Layer 12 of a small transformer language model trained on English Wikipedia (16 layers, counted from 0, width 128).
A neuron's activation on a vector x is SiLU(gate . x) times (in . x), where the dot is the dot product.
The model reads these tokens: "play" " by" ":" " R" "al" "dol" "ph" " He" "ard" " |" " Tho" "m" " Kin" "s" " &" " Ber" "t"

The vector x that enters this layer's MLP at each token. A number n stands for (n - 500) times 0.01.
0 "play": 443 465 592 515 627 463 360 420 491 557 508 472 375 525 608 410 354 418 492 643 426 567 544 560 427 529 426 453 406 533 559 517 553 567 348 550 540 456 568 434 492 435 511 518 497 500 521 479 528 497 533 417 601 554 580 442 625 449 473 415 512 478 551 470 558 557 502 383 552 489 392 556 465 452 564 442 507 652 465 558 393 588 533 538 415 587 546 639 494 427 506 535 481 384 516 337 549 487 496 291 633 563 556 442 511 490 232 525 364 554 580 566 487 513 571 478 499 500 618 499 569 932 507 488 557 508 489 335
1 " by": 468 416 457 472 559 551 415 598 519 627 509 481 568 401 468 585 372 594 564 603 523 431 510 368 550 364 515 545 477 614 532 443 557 452 444 472 585 434 415 499 619 547 465 463 511 441 502 571 460 560 501 478 503 589 518 509 500 436 389 592 568 563 390 557 381 458 505 531 418 562 491 574 490 507 379 424 524 654 435 528 538 491 496 618 390 516 451 639 482 498 559 632 614 481 460 497 558 478 496 419 561 565 510 447 547 469 511 433 487 612 507 496 582 502 494 460 401 437 571 581 704 981 552 531 525 545 527 357
2 ":": 545 488 392 527 655 560 548 511 588 560 515 458 433 407 502 463 590 638 560 635 515 423 405 442 517 473 508 453 550 559 473 457 552 401 549 526 626 489 487 580 412 511 501 563 509 498 511 488 522 475 469 380 428 517 443 377 461 493 527 553 515 598 448 535 456 443 550 515 418 516 359 431 393 450 509 533 536 617 487 579 662 521 513 549 451 565 595 537 582 460 606 461 553 515 595 550 590 570 493 491 543 552 530 353 579 249 511 546 541 504 535 469 651 544 372 562 565 377 548 417 636 944 555 507 455 475 626 524
3 " R": 600 549 618 591 634 579 527 531 508 616 650 527 299 583 583 531 500 575 539 520 521 552 512 420 585 462 427 497 523 522 267 351 520 508 660 549 484 561 490 506 539 484 432 524 642 416 394 383 655 499 375 460 380 450 474 487 470 408 350 522 560 341 407 543 321 515 493 742 491 475 396 466 592 561 618 565 443 609 364 553 573 536 586 617 569 436 641 519 598 476 696 389 494 482 587 527 603 592 331 509 493 664 440 357 550 436 451 550 451 296 618 532 288 474 355 527 591 404 592 581 515 501 462 511 423 762 408 424
4 "al": 442 533 509 651 486 508 515 496 635 444 520 571 223 559 562 473 445 584 558 568 448 482 424 499 687 785 563 497 523 455 474 442 548 354 602 516 449 549 354 441 499 384 427 480 439 428 511 534 532 406 513 513 321 623 387 572 460 386 593 412 532 449 530 544 417 406 576 459 461 562 554 556 608 541 554 555 560 609 557 625 403 652 514 552 601 476 383 487 522 428 628 681 511 437 405 463 531 535 424 480 335 773 479 504 640 428 452 395 657 418 557 506 373 582 538 461 355 367 592 523 559 599 590 707 548 453 548 515
5 "dol": 621 567 496 580 639 547 531 569 601 353 521 641 312 596 561 476 584 557 640 361 557 528 489 357 593 681 479 471 534 429 382 466 709 447 509 338 455 544 411 569 442 491 282 552 355 389 467 407 539 443 418 636 308 612 281 703 479 427 551 397 489 583 519 491 557 424 405 488 428 430 618 565 466 486 505 428 415 657 541 595 401 576 547 356 642 558 375 482 610 517 550 591 390 485 573 410 531 607 328 504 425 780 521 566 519 424 329 588 499 545 588 389 521 654 406 550 438 400 573 394 342 546 335 472 492 520 528 407
6 "ph": 534 505 356 581 530 565 513 623 549 338 450 548 164 519 550 634 636 575 600 484 595 524 683 510 548 603 457 553 635 525 514 618 574 399 468 441 423 599 434 657 427 515 541 564 502 584 530 518 543 441 506 612 413 540 451 459 509 463 472 507 506 389 529 522 444 473 479 649 536 550 472 496 478 501 313 394 546 713 474 576 437 623 459 516 698 461 591 539 531 517 596 608 563 571 547 393 491 567 469 528 462 664 484 536 606 597 470 602 566 365 573 428 593 624 487 546 461 373 454 652 384 618 566 480 424 470 484 529
7 " He": 353 380 577 511 460 520 555 359 464 595 554 626 303 535 625 488 534 454 648 315 467 588 574 595 459 497 431 503 457 328 358 670 731 436 604 491 538 384 445 409 468 366 308 521 731 565 386 536 652 479 424 424 401 676 502 476 367 403 440 437 555 465 535 399 552 427 521 386 569 546 472 537 325 543 469 491 400 611 551 517 453 580 513 457 597 530 493 524 323 556 530 527 671 736 447 547 376 585 411 411 390 450 473 572 601 518 622 602 237 484 359 536 451 369 463 568 528 382 500 674 408 556 400 405 505 492 525 412
8 "ard": 488 555 397 565 536 616 463 440 556 547 470 537 159 491 486 670 403 533 569 352 488 554 619 561 607 606 446 672 412 477 532 623 578 538 518 517 633 586 495 495 443 525 519 473 476 489 531 682 503 512 565 577 494 494 493 527 301 393 461 448 497 412 455 614 505 420 454 538 479 433 533 534 307 489 590 487 404 609 583 408 490 535 433 609 626 559 471 584 542 367 545 633 576 631 506 532 518 608 587 588 470 571 517 581 522 612 626 536 516 352 585 526 679 596 377 437 400 399 514 591 451 613 462 430 483 484 550 368
9 " |": 514 502 302 523 518 618 543 516 507 601 448 489 291 467 585 625 561 469 535 526 491 423 590 513 587 467 492 530 529 554 482 498 578 474 512 477 519 532 431 387 437 482 500 582 564 536 461 501 533 586 468 537 441 543 589 545 430 440 475 554 550 509 482 502 572 435 503 451 233 517 589 474 415 504 568 551 535 487 519 396 590 559 415 612 584 478 684 520 514 557 514 633 542 593 441 424 467 533 476 545 524 487 495 464 478 299 499 478 490 496 467 455 730 533 397 536 395 453 541 465 652 860 423 490 482 486 580 501
10 " Tho": 549 376 417 475 686 402 552 558 584 634 484 604 401 595 749 527 586 481 692 524 496 383 559 448 495 526 397 375 353 451 364 574 625 441 502 440 529 506 492 421 564 508 405 512 534 631 500 390 466 380 419 639 405 535 732 494 517 275 371 547 449 342 463 503 607 458 412 375 504 589 558 380 546 405 636 554 541 467 437 533 426 554 459 450 387 683 521 649 492 593 616 516 593 504 492 435 439 480 340 448 457 380 421 501 292 558 650 489 430 565 432 809 340 558 566 621 705 332 446 487 392 449 540 395 415 489 586 533
11 "m": 519 333 384 510 596 591 408 546 440 471 550 472 236 711 550 642 488 634 500 476 542 579 692 261 473 456 441 485 473 547 709 474 591 490 617 639 490 594 594 430 548 414 497 539 534 587 586 429 496 410 545 574 554 527 561 542 468 487 442 417 417 430 496 578 362 403 460 546 483 619 550 458 641 599 477 427 439 551 447 509 626 712 483 509 529 611 503 583 561 362 618 562 562 427 677 607 469 546 398 432 345 694 384 581 483 466 685 569 517 671 578 496 478 689 517 623 434 488 580 450 444 469 480 649 518 479 487 411
12 " Kin": 330 645 569 524 442 468 448 481 445 419 520 384 230 529 575 582 488 561 576 345 502 570 553 447 640 437 426 454 392 498 498 618 547 417 460 441 494 555 490 471 595 503 480 480 489 464 411 496 491 535 532 568 492 489 531 388 378 366 452 513 537 531 439 715 431 494 600 518 432 676 618 504 338 510 647 605 432 485 438 389 391 721 422 517 531 485 496 621 663 470 528 504 698 622 293 489 568 586 398 466 304 364 596 576 560 489 554 508 487 608 458 543 363 441 514 459 672 476 624 551 470 503 581 434 365 575 578 292
13 "s": 365 703 325 520 510 498 459 501 553 561 408 562 255 521 469 527 560 588 452 508 560 452 443 424 586 384 413 697 358 382 428 538 567 560 372 620 552 485 592 567 389 523 618 639 457 374 416 611 549 439 561 595 520 498 668 313 480 464 573 415 520 578 557 573 616 566 672 430 506 461 574 501 563 512 535 439 451 657 383 623 711 649 424 515 492 444 470 491 675 537 645 605 578 552 482 523 429 452 439 565 308 459 401 460 445 587 620 452 438 466 548 404 512 614 375 389 503 391 520 415 487 506 441 532 479 646 543 255
14 " &": 440 689 387 605 518 601 526 516 502 540 475 597 350 477 526 609 489 615 563 482 369 590 510 381 535 520 620 458 622 585 543 655 450 626 534 465 597 572 525 578 828 501 568 584 718 619 518 528 433 427 570 587 456 544 471 628 461 430 457 585 583 493 461 554 495 506 740 603 453 506 547 445 397 533 494 496 555 588 553 461 516 579 495 493 592 530 504 571 522 568 612 586 775 427 511 615 578 600 422 517 462 516 458 386 482 464 472 522 621 564 389 430 596 452 455 487 349 442 617 702 388 748 264 518 426 707 554 359
15 " Ber": 531 519 466 621 541 690 540 611 493 427 389 428 293 506 494 489 530 467 583 254 537 682 327 563 602 366 615 556 447 462 434 526 605 279 505 314 468 424 509 512 551 443 353 443 353 344 418 435 583 491 488 438 437 482 599 460 333 371 470 446 568 405 448 586 295 404 484 533 638 522 531 416 521 512 514 602 531 475 495 500 428 638 567 571 524 505 388 601 607 503 772 492 658 437 366 537 481 463 501 401 403 659 546 589 511 390 445 594 436 612 497 554 434 468 362 422 683 435 602 300 493 558 402 508 472 530 585 327
16 "t": 563 584 278 519 450 509 352 435 478 574 392 558 184 624 501 579 525 521 599 448 475 513 591 485 503 501 467 534 518 560 521 424 558 440 568 508 556 636 415 497 589 520 398 535 523 570 575 559 506 369 603 505 441 433 458 549 337 454 513 494 517 276 573 508 403 366 542 505 599 505 482 443 632 576 421 431 415 664 543 521 550 559 512 553 406 596 476 592 616 478 703 770 527 487 410 593 481 538 447 399 354 675 438 566 437 480 572 537 599 493 589 484 583 530 335 442 519 492 383 419 399 560 402 608 441 580 580 442

Each question shows the input weights of one neuron of the MLP. A number n stands for (n - 500) times 0.0015.

n264 gate: 540 428 493 553 447 505 292 579 551 514 472 549 447 359 624 444 489 404 439 512 576 449 464 466 525 587 648 660 351 581 435 479 546 397 492 259 554 473 549 430 564 315 799 611 212 503 524 431 545 806 508 602 403 681 398 544 458 468 519 411 372 290 490 398 570 643 480 469 498 655 485 338 454 486 618 578 540 545 576 483 585 327 513 355 545 508 458 404 575 650 462 385 405 445 517 553 553 320 476 539 398 650 546 413 475 572 423 523 695 384 547 384 504 502 327 363 425 680 495 561 320 514 641 515 520 355 429 258
n264 in: 505 609 550 426 488 572 550 314 453 571 554 465 473 531 554 430 363 415 379 451 361 466 425 395 398 613 451 434 503 474 412 425 502 542 378 225 594 533 590 419 630 514 633 535 548 596 487 351 577 483 412 415 485 807 508 528 456 422 630 654 374 515 312 758 441 601 428 534 504 488 570 331 764 631 379 502 563 539 425 541 331 581 460 572 496 569 598 491 511 484 466 383 394 476 552 650 485 526 521 481 476 534 311 568 509 464 572 521 339 629 507 422 582 545 639 358 499 737 365 733 432 594 519 378 396 560 620 500
It fires most on token 2 ":"

n126 gate: 571 420 621 520 424 468 466 363 711 516 544 587 445 547 594 475 519 342 449 602 571 499 408 583 535 482 424 538 646 429 497 447 337 622 532 524 358 481 585 443 595 442 645 451 437 416 307 434 406 535 497 630 602 432 416 378 426 517 378 292 436 371 623 630 350 504 253 674 617 378 595 569 264 766 619 466 443 522 519 542 454 466 484 365 535 512 571 480 575 446 364 556 443 554 392 482 617 701 442 431 661 383 492 398 370 630 582 439 544 438 503 554 597 257 583 403 597 595 554 502 618 504 430 133 615 367 333 432
n126 in: 482 573 743 516 510 515 343 671 578 605 348 497 557 590 415 628 509 465 517 393 351 450 578 578 361 629 424 777 361 594 656 649 648 636 505 554 688 452 518 351 434 455 444 635 442 433 467 594 369 554 567 716 657 499 606 316 536 405 379 393 554 442 448 615 694 550 391 543 483 518 615 776 547 515 602 482 460 630 439 451 461 657 611 420 309 436 562 492 431 490 471 678 437 686 452 352 451 536 706 543 412 536 508 515 465 566 592 583 483 488 542 654 435 450 602 413 487 467 487 674 533 537 619 476 689 583 448 507
It fires most on token 8 "ard"

n60 gate: 526 600 498 410 561 443 590 600 538 449 522 394 473 617 511 613 569 389 658 468 404 551 639 550 681 564 391 632 613 311 420 463 411 545 458 426 460 501 459 622 454 695 419 407 378 598 539 496 601 455 585 303 415 561 370 483 469 430 527 494 296 293 707 648 502 489 393 406 383 420 609 503 517 594 472 569 712 396 690 661 459 566 513 527 533 262 410 584 527 530 604 701 418 460 606 395 311 546 322 639 680 448 343 541 546 559 516 366 272 423 617 663 562 472 488 356 373 502 643 604 338 504 591 508 560 488 509 627
n60 in: 464 653 292 361 516 717 780 343 490 475 382 405 458 493 410 567 555 337 401 641 400 488 503 540 549 429 486 480 411 486 507 350 589 351 605 632 411 585 515 499 363 493 500 674 584 598 624 587 462 570 381 385 267 498 600 367 471 596 666 472 579 514 378 376 481 479 487 498 447 737 393 562 428 395 514 514 419 537 671 461 585 431 373 628 677 534 581 484 404 746 468 438 505 590 624 534 487 396 472 393 484 568 537 470 598 335 434 422 611 382 531 406 484 585 380 453 493 407 327 506 531 508 389 541 534 478 648 516
On which token does it fire most, and how strongly? 6 "ph", at about 5

n203 gate: 611 554 430 706 430 535 549 595 420 461 658 516 483 489 642 682 521 604 377 504 450 444 310 439 477 574 611 737 543 444 466 628 592 659 684 388 458 652 605 519 488 490 624 497 599 249 582 656 601 469 536 521 577 557 335 475 399 439 400 393 571 499 540 689 529 812 461 389 444 292 467 459 454 411 476 259 336 559 589 651 607 544 567 441 644 359 662 419 478 551 450 512 379 706 515 518 648 397 442 741 502 503 549 374 560 639 458 538 378 573 682 415 542 519 516 574 398 442 566 438 619 329 360 455 490 484 514 388
n203 in: 488 557 423 402 500 365 429 560 635 677 569 468 494 574 421 451 615 520 648 436 457 628 530 585 620 503 266 598 245 547 499 470 733 561 803 497 498 431 305 623 632 436 541 505 387 569 565 474 397 351 491 324 801 519 535 524 448 480 315 577 527 508 488 523 613 410 482 369 343 552 577 312 585 577 442 650 531 478 654 310 698 445 565 594 550 506 435 444 480 361 492 518 566 557 569 535 344 472 535 262 573 540 374 484 314 337 459 470 290 356 544 480 522 424 290 422 327 606 492 513 433 519 477 539 564 552 738 521
On which two tokens does it fire most, strongest first? 8 "ard", 13 "s"

n280 gate: 518 390 585 550 611 628 659 512 628 438 437 465 481 418 583 489 472 570 517 611 529 561 451 368 501 538 540 311 403 605 568 545 491 487 419 489 572 533 715 499 522 476 581 473 346 351 651 386 431 404 592 616 682 543 383 563 741 582 572 424 474 517 511 277 531 639 552 563 504 698 624 566 728 636 516 619 369 327 551 438 639 446 383 374 446 414 360 299 463 454 342 346 716 503 367 586 487 524 618 514 587 500 634 592 307 487 594 544 440 586 509 408 516 495 512 462 380 622 598 688 553 609 652 529 554 463 324 378
n280 in: 306 194 484 533 559 505 557 529 455 568 372 498 367 416 566 503 497 498 592 518 437 633 702 463 441 199 628 605 318 531 398 404 423 625 635 725 458 533 509 483 583 452 674 298 383 531 545 487 430 447 507 419 548 440 410 496 410 335 400 574 641 272 602 394 480 503 554 690 500 488 462 424 626 664 475 518 494 701 503 481 607 580 511 559 406 382 424 358 400 472 600 642 456 438 500 529 521 520 385 408 345 695 451 515 455 421 701 482 455 514 648 607 590 505 546 594 537 577 539 648 489 479 531 477 320 598 360 584
On which token does it fire most, and how strongly? 11 "m", at about 5.5

n252 gate: 482 336 466 387 486 542 737 551 551 470 477 437 445 354 519 543 561 409 590 611 520 395 500 424 600 522 426 379 569 311 509 578 561 280 378 365 323 568 477 471 479 381 393 359 589 525 454 373 533 638 576 456 549 392 408 503 594 807 579 725 509 509 432 516 471 451 531 367 381 547 571 481 534 402 758 441 383 614 599 663 396 328 458 225 607 455 507 539 424 513 593 559 652 494 479 424 488 546 695 442 492 588 562 411 493 431 499 428 424 542 444 404 819 471 277 523 663 479 550 645 498 428 470 539 689 490 617 319
n252 in: 585 367 393 503 574 511 532 469 447 292 408 611 437 624 697 363 526 489 547 404 611 503 462 546 551 516 370 644 444 549 512 447 510 661 385 567 519 355 562 419 495 543 322 510 397 504 697 423 448 374 404 474 502 448 456 464 310 370 486 502 645 596 509 448 614 465 552 477 492 398 546 507 406 362 370 634 607 463 615 221 530 374 601 576 486 649 379 342 364 371 468 180 293 486 505 443 430 506 395 444 612 570 625 577 257 383 473 549 561 355 320 605 434 544 688 495 499 466 564 651 420 562 520 623 406 487 476 444
On which token does it fire most, and how strongly? 5 "dol", at about 4

n209 gate: 540 599 583 411 630 441 504 568 521 485 532 480 603 536 432 462 730 525 361 600 491 595 401 556 460 305 315 596 257 528 432 357 537 393 499 415 483 732 536 445 451 551 596 482 285 464 518 622 561 451 447 380 350 411 585 428 541 684 433 727 399 305 408 395 406 682 458 427 515 455 426 581 540 567 832 467 530 460 671 613 465 363 515 354 420 399 610 530 474 279 572 518 479 434 562 617 511 594 536 659 344 444 319 299 475 486 590 402 285 591 293 377 641 712 320 615 572 381 549 329 574 415 585 450 470 492 507 511
n209 in: 602 301 466 537 490 686 432 461 466 424 475 420 374 682 422 627 466 413 465 539 604 455 627 552 622 398 508 501 371 485 504 484 463 517 642 550 535 535 523 568 562 501 467 415 572 396 538 547 477 464 417 362 551 513 755 695 482 369 441 420 674 319 517 535 479 734 369 382 520 474 403 424 737 290 453 348 410 570 371 501 488 699 620 395 288 723 374 350 622 589 408 360 348 537 310 354 534 393 503 607 508 254 346 476 513 439 596 526 531 712 562 399 381 561 312 635 404 587 641 510 510 467 521 547 364 519 492 755
On which three tokens does it fire most, strongest first? 10 " Tho", 3 " R", 13 "s"

n102 gate: 471 648 551 372 410 229 558 456 398 393 560 651 486 680 621 627 632 650 510 441 430 587 473 663 667 505 626 296 604 639 454 335 437 484 372 531 511 598 420 611 518 476 422 440 484 472 491 408 605 604 643 521 427 374 450 395 485 357 410 347 673 380 537 504 576 577 292 559 593 545 660 753 621 439 564 600 431 525 221 628 469 674 672 393 519 350 565 376 349 439 545 522 434 549 647 418 707 542 541 476 552 480 487 504 522 544 428 459 388 444 520 539 556 307 504 534 560 368 603 391 379 510 456 543 563 424 398 493
n102 in: 444 558 505 449 611 628 402 528 546 433 558 639 468 589 478 559 614 641 581 408 770 408 591 429 527 643 495 595 583 250 560 566 569 495 397 507 374 720 331 421 480 517 429 619 383 420 380 499 610 533 478 481 436 518 492 254 598 430 411 501 378 449 271 542 431 639 533 311 737 408 354 428 597 674 499 420 433 521 424 372 634 580 487 525 576 438 409 421 592 459 532 489 645 529 512 452 534 620 361 529 592 643 517 378 652 686 518 378 423 451 487 641 526 299 648 544 443 404 514 370 361 466 532 495 245 505 461 483
It fires most on token 3 " R"

n64 gate: 453 349 604 359 581 538 595 541 513 556 540 502 561 522 558 489 412 628 659 365 728 418 364 492 372 382 439 691 473 570 570 636 419 452 424 576 391 451 600 431 367 569 698 545 392 357 556 486 589 650 479 581 563 623 580 496 534 370 588 482 413 501 478 398 436 662 355 666 446 486 363 431 665 672 437 537 379 651 592 458 452 605 597 490 386 516 275 341 613 630 454 441 697 431 531 565 703 299 655 530 454 535 419 556 594 427 414 566 520 430 710 535 455 551 440 534 385 552 577 526 444 432 480 417 608 565 681 467
n64 in: 597 579 560 617 388 472 402 489 280 539 395 551 514 399 580 415 521 470 598 438 443 236 451 565 505 503 421 393 306 540 566 446 536 452 373 476 528 376 661 665 542 550 630 309 553 515 533 566 431 395 447 406 481 457 576 624 476 348 489 704 610 605 360 493 230 245 353 344 479 533 508 430 450 507 646 475 442 420 199 584 497 489 482 639 448 344 668 656 440 382 484 496 465 611 473 512 582 528 459 424 663 465 431 529 357 540 554 605 597 356 491 443 564 602 536 632 415 233 225 458 418 530 480 682 626 501 458 210
It fires most on token 1 " by"

n258 gate: 437 589 369 509 463 516 694 553 463 302 665 515 494 415 436 479 539 569 648 457 470 450 502 444 462 494 511 449 556 519 365 547 492 553 479 324 603 630 458 520 570 419 382 519 535 654 474 524 553 479 633 371 436 528 499 452 406 571 480 620 541 485 479 673 230 515 600 324 259 477 620 684 253 460 673 351 570 505 645 448 579 477 490 371 642 447 528 557 643 456 618 352 391 286 514 454 400 499 305 602 445 466 555 348 594 660 408 469 368 507 548 445 533 487 501 486 384 413 694 587 554 506 401 562 486 406 699 481
n258 in: 552 569 428 540 453 498 433 602 537 406 475 625 482 346 641 540 595 499 541 595 357 633 659 354 576 374 440 531 635 470 440 628 646 462 537 520 503 548 513 420 484 590 250 542 398 460 466 500 563 625 363 427 497 624 643 370 398 401 579 509 681 553 490 549 598 517 470 393 402 490 402 553 401 594 573 378 419 434 477 413 310 607 544 445 418 370 452 479 579 566 608 292 285 517 557 390 425 586 361 751 595 529 400 364 685 523 520 501 368 511 654 473 678 612 385 348 276 455 447 609 508 436 484 525 401 339 463 417
On which two tokens does it fire most, strongest first? 5 "dol", 9 " |"

n306 gate: 684 378 533 605 444 470 545 652 479 413 745 510 522 414 559 515 449 370 388 488 701 615 485 454 615 441 693 411 590 495 495 513 522 753 562 445 334 661 562 392 399 661 628 243 483 319 230 590 648 413 437 654 438 499 340 392 523 428 677 517 585 437 649 564 518 454 592 447 472 440 654 641 542 559 523 457 421 413 527 556 528 574 555 470 363 446 400 394 453 516 501 499 656 530 493 355 689 462 557 582 311 311 370 583 592 490 541 676 565 409 561 523 568 569 316 689 555 383 335 586 550 217 515 571 499 471 460 533
n306 in: 309 416 424 582 350 469 493 257 579 460 486 459 402 441 639 375 463 419 545 323 348 743 446 354 665 498 333 598 518 580 618 482 441 389 535 489 645 450 458 566 451 637 378 470 314 527 459 549 540 301 535 449 489 362 604 396 538 685 339 465 524 478 577 547 556 656 468 572 528 605 445 307 583 358 579 473 423 637 504 311 444 678 436 529 546 515 352 293 558 668 241 643 312 671 441 635 471 480 399 624 572 535 561 590 405 473 444 479 426 522 365 505 470 488 823 580 464 439 549 293 551 503 433 497 498 461 674 452
It fires most on token 12 " Kin"

n156 gate: 632 509 592 695 380 342 316 490 263 496 487 402 607 580 522 354 663 559 477 419 502 510 685 606 406 477 255 617 540 439 684 540 623 665 646 428 530 360 635 340 429 613 279 309 569 417 658 485 393 434 493 596 674 552 508 545 648 541 644 483 516 522 745 496 444 571 361 451 438 516 499 518 578 371 701 496 354 395 407 695 552 555 686 490 439 620 745 245 289 361 538 564 470 504 470 719 508 468 352 507 438 443 344 382 578 468 285 571 576 546 469 415 483 558 491 458 340 582 609 616 550 442 448 547 660 350 454 436
n156 in: 648 405 506 600 393 513 417 418 498 576 644 415 380 422 498 385 449 634 558 602 574 410 550 455 522 521 517 385 464 623 571 511 458 592 472 220 532 413 305 479 601 514 541 517 457 359 525 424 509 267 382 380 483 487 338 459 528 487 626 763 410 615 467 724 437 370 522 684 574 544 533 415 446 289 574 455 523 447 607 660 521 734 429 525 690 577 569 501 417 466 666 532 693 303 600 486 514 500 488 619 403 109 403 542 431 504 498 628 636 531 681 600 482 391 365 609 327 353 398 682 357 577 581 483 529 681 412 605
It fires most on token 11 "m"

n276 gate: 439 429 543 511 535 520 668 465 476 592 499 450 667 515 532 495 583 562 367 289 447 465 301 777 694 372 517 563 353 390 435 508 633 585 347 425 407 647 427 632 502 466 316 400 628 514 605 328 553 680 573 535 574 516 605 535 574 603 377 538 350 451 641 445 465 592 451 472 621 481 495 528 419 585 668 539 645 509 434 689 415 456 423 529 541 400 525 500 595 578 472 479 592 383 469 703 510 506 456 734 457 565 499 445 384 507 658 413 682 435 440 490 484 582 385 615 431 502 598 544 671 463 470 594 570 578 545 575
n276 in: 448 430 474 564 616 403 492 299 460 614 344 641 477 413 437 633 535 717 363 556 314 456 493 445 502 682 614 488 689 464 673 478 451 371 519 549 529 681 589 292 564 445 698 488 482 528 288 445 374 359 413 516 607 444 369 457 499 573 719 439 467 617 335 741 542 538 405 594 446 441 408 449 615 509 544 519 482 556 442 346 334 521 420 575 548 518 388 500 406 430 493 613 598 465 494 558 305 757 529 342 374 509 578 545 605 558 522 544 501 490 537 464 493 385 535 421 443 288 541 449 633 634 517 549 512 303 525 669
On which two tokens does it fire most, strongest first? 5 "dol", 7 " He"

n190 gate: 539 462 719 329 530 603 471 468 556 547 449 331 634 486 587 400 360 516 390 361 465 431 667 617 497 547 428 425 598 519 599 479 550 559 496 359 459 585 565 220 518 522 582 563 502 578 541 318 441 662 578 581 387 360 452 479 585 504 453 469 678 461 519 487 590 428 482 543 426 515 440 401 491 581 474 525 367 457 652 341 447 621 637 533 533 520 592 443 449 501 458 421 489 289 532 559 551 715 622 515 493 632 586 544 796 399 322 420 708 628 438 376 390 435 521 632 626 421 600 492 391 391 316 651 503 654 438 432
n190 in: 571 527 489 503 396 475 561 455 577 418 441 589 519 340 366 286 326 600 427 571 554 605 529 620 491 618 606 419 514 371 414 720 552 525 349 399 434 576 277 396 460 608 523 598 399 518 633 560 438 501 569 329 340 568 624 400 519 623 550 442 320 688 424 451 637 540 314 357 539 590 470 603 488 500 408 441 571 633 381 376 572 529 490 691 524 399 459 605 532 642 532 575 510 273 559 435 418 474 497 586 520 497 524 522 289 562 538 383 557 459 632 541 583 474 493 532 628 463 703 446 570 521 425 358 585 651 425 404
It fires most on token 0 "play"

n254 gate: 594 516 600 545 428 459 453 479 392 496 328 527 695 538 538 283 548 371 448 657 293 484 468 573 462 358 393 422 387 419 551 630 423 389 588 487 567 361 583 415 355 522 557 500 590 579 429 680 499 414 666 409 622 544 503 499 570 563 550 387 532 547 619 639 397 453 399 380 403 605 430 624 487 410 516 449 391 594 351 569 363 390 516 594 439 554 467 417 414 563 607 584 674 607 604 431 306 474 419 487 550 473 312 403 344 374 681 533 555 472 528 537 423 609 571 541 511 458 424 566 493 516 693 357 650 574 348 327
n254 in: 437 599 564 478 435 459 583 453 677 585 560 592 471 646 694 605 404 482 714 459 529 632 458 501 636 403 422 372 448 637 360 446 513 481 462 472 438 515 408 519 510 422 476 431 585 474 461 438 405 603 483 699 570 663 477 558 374 335 510 562 336 592 415 404 652 567 503 485 567 439 454 725 538 488 302 626 437 469 663 586 586 637 355 489 542 540 532 626 607 376 417 520 399 517 406 446 450 339 521 610 465 402 550 445 561 511 493 682 449 584 450 552 499 351 553 553 608 605 585 298 486 538 309 568 701 498 600 575
On which three tokens does it fire most, strongest first? 7 " He", 10 " Tho", 0 "play"

n26 gate: 699 315 771 432 448 513 584 363 497 637 415 503 875 345 473 324 447 574 543 653 441 533 426 615 526 426 578 401 565 388 777 338 410 540 444 483 276 506 404 316 458 691 520 491 579 434 476 624 551 646 438 566 465 444 706 326 681 497 534 609 538 399 460 644 597 379 457 477 677 426 372 585 652 586 337 483 472 212 484 425 474 466 477 342 487 188 490 622 435 398 425 320 328 386 611 512 596 468 459 525 630 444 432 583 428 620 455 455 520 639 510 567 598 570 548 368 493 509 323 473 357 479 544 449 655 621 684 493
n26 in: 622 422 549 391 404 633 618 477 514 496 429 729 589 665 468 449 496 404 426 626 460 585 386 529 475 424 481 328 396 347 406 686 622 489 424 605 500 223 678 327 500 439 415 517 654 583 473 493 393 382 561 529 521 462 602 776 581 509 494 588 604 487 417 569 448 552 468 517 638 410 322 331 625 440 576 368 557 429 501 395 320 417 620 549 298 534 661 492 549 428 558 316 271 370 416 535 365 493 494 602 525 582 444 484 480 514 587 559 355 680 452 530 660 517 617 417 339 570 566 354 537 532 531 559 477 516 406 444
It fires most on token 2 ":"

n135 gate: 424 490 545 595 467 438 446 516 525 556 620 493 559 383 416 397 468 703 833 544 387 613 603 590 470 430 454 324 400 367 576 580 454 427 417 360 375 257 440 527 414 529 443 432 510 637 434 710 585 532 553 564 451 460 633 391 536 502 413 416 665 632 419 393 514 604 571 361 489 503 637 475 371 498 589 468 335 440 525 564 478 572 773 454 496 522 447 275 406 611 312 417 411 591 395 508 516 328 699 585 532 506 389 499 552 523 472 449 593 685 669 395 579 537 617 367 302 444 490 672 562 479 404 370 387 411 399 456
n135 in: 511 484 493 522 613 510 459 425 553 490 254 736 389 489 425 482 441 293 538 443 383 319 423 526 357 378 497 509 607 482 369 651 370 564 438 546 376 541 560 540 490 465 643 515 490 644 467 647 459 495 562 479 658 491 454 588 677 435 489 417 545 312 548 484 623 551 646 376 658 467 543 464 361 354 444 339 443 767 315 599 469 510 219 548 552 594 569 615 404 477 471 550 557 412 513 409 335 472 678 430 552 489 516 669 734 459 479 246 617 549 397 525 460 418 312 506 490 542 503 324 558 606 533 400 564 694 622 346
On which three tokens does it fire most, strongest first? 7 " He", 0 "play", 1 " by"

n38 gate: 505 332 488 447 585 553 554 592 433 431 494 570 551 359 551 412 643 445 535 311 381 592 540 597 380 445 541 682 513 622 566 635 286 443 480 462 485 661 682 534 736 466 410 537 356 559 519 602 546 595 491 290 478 500 577 543 440 697 572 664 413 441 501 517 349 382 563 660 614 159 419 507 468 656 393 466 522 741 469 531 655 438 575 449 344 468 676 415 475 464 430 571 448 500 442 562 547 626 588 564 541 643 342 505 620 543 411 535 428 644 698 532 588 573 306 474 463 577 305 612 626 500 557 563 508 425 522 556
n38 in: 358 430 533 501 421 497 634 283 597 516 400 633 572 558 484 357 455 574 448 459 567 570 508 553 563 446 500 422 280 514 468 600 715 546 593 462 535 674 515 368 383 557 708 484 481 545 509 489 404 423 438 590 549 589 651 562 597 582 338 637 326 505 541 421 387 320 664 615 450 574 622 310 481 497 454 509 408 474 487 643 479 654 437 477 484 478 580 483 467 536 599 537 394 571 511 354 404 343 638 581 485 753 303 502 476 588 625 655 572 799 430 472 669 541 299 352 462 373 433 614 539 385 431 440 531 464 573 475
On which token does it fire most, and how strongly? 16 "t", at about 2.9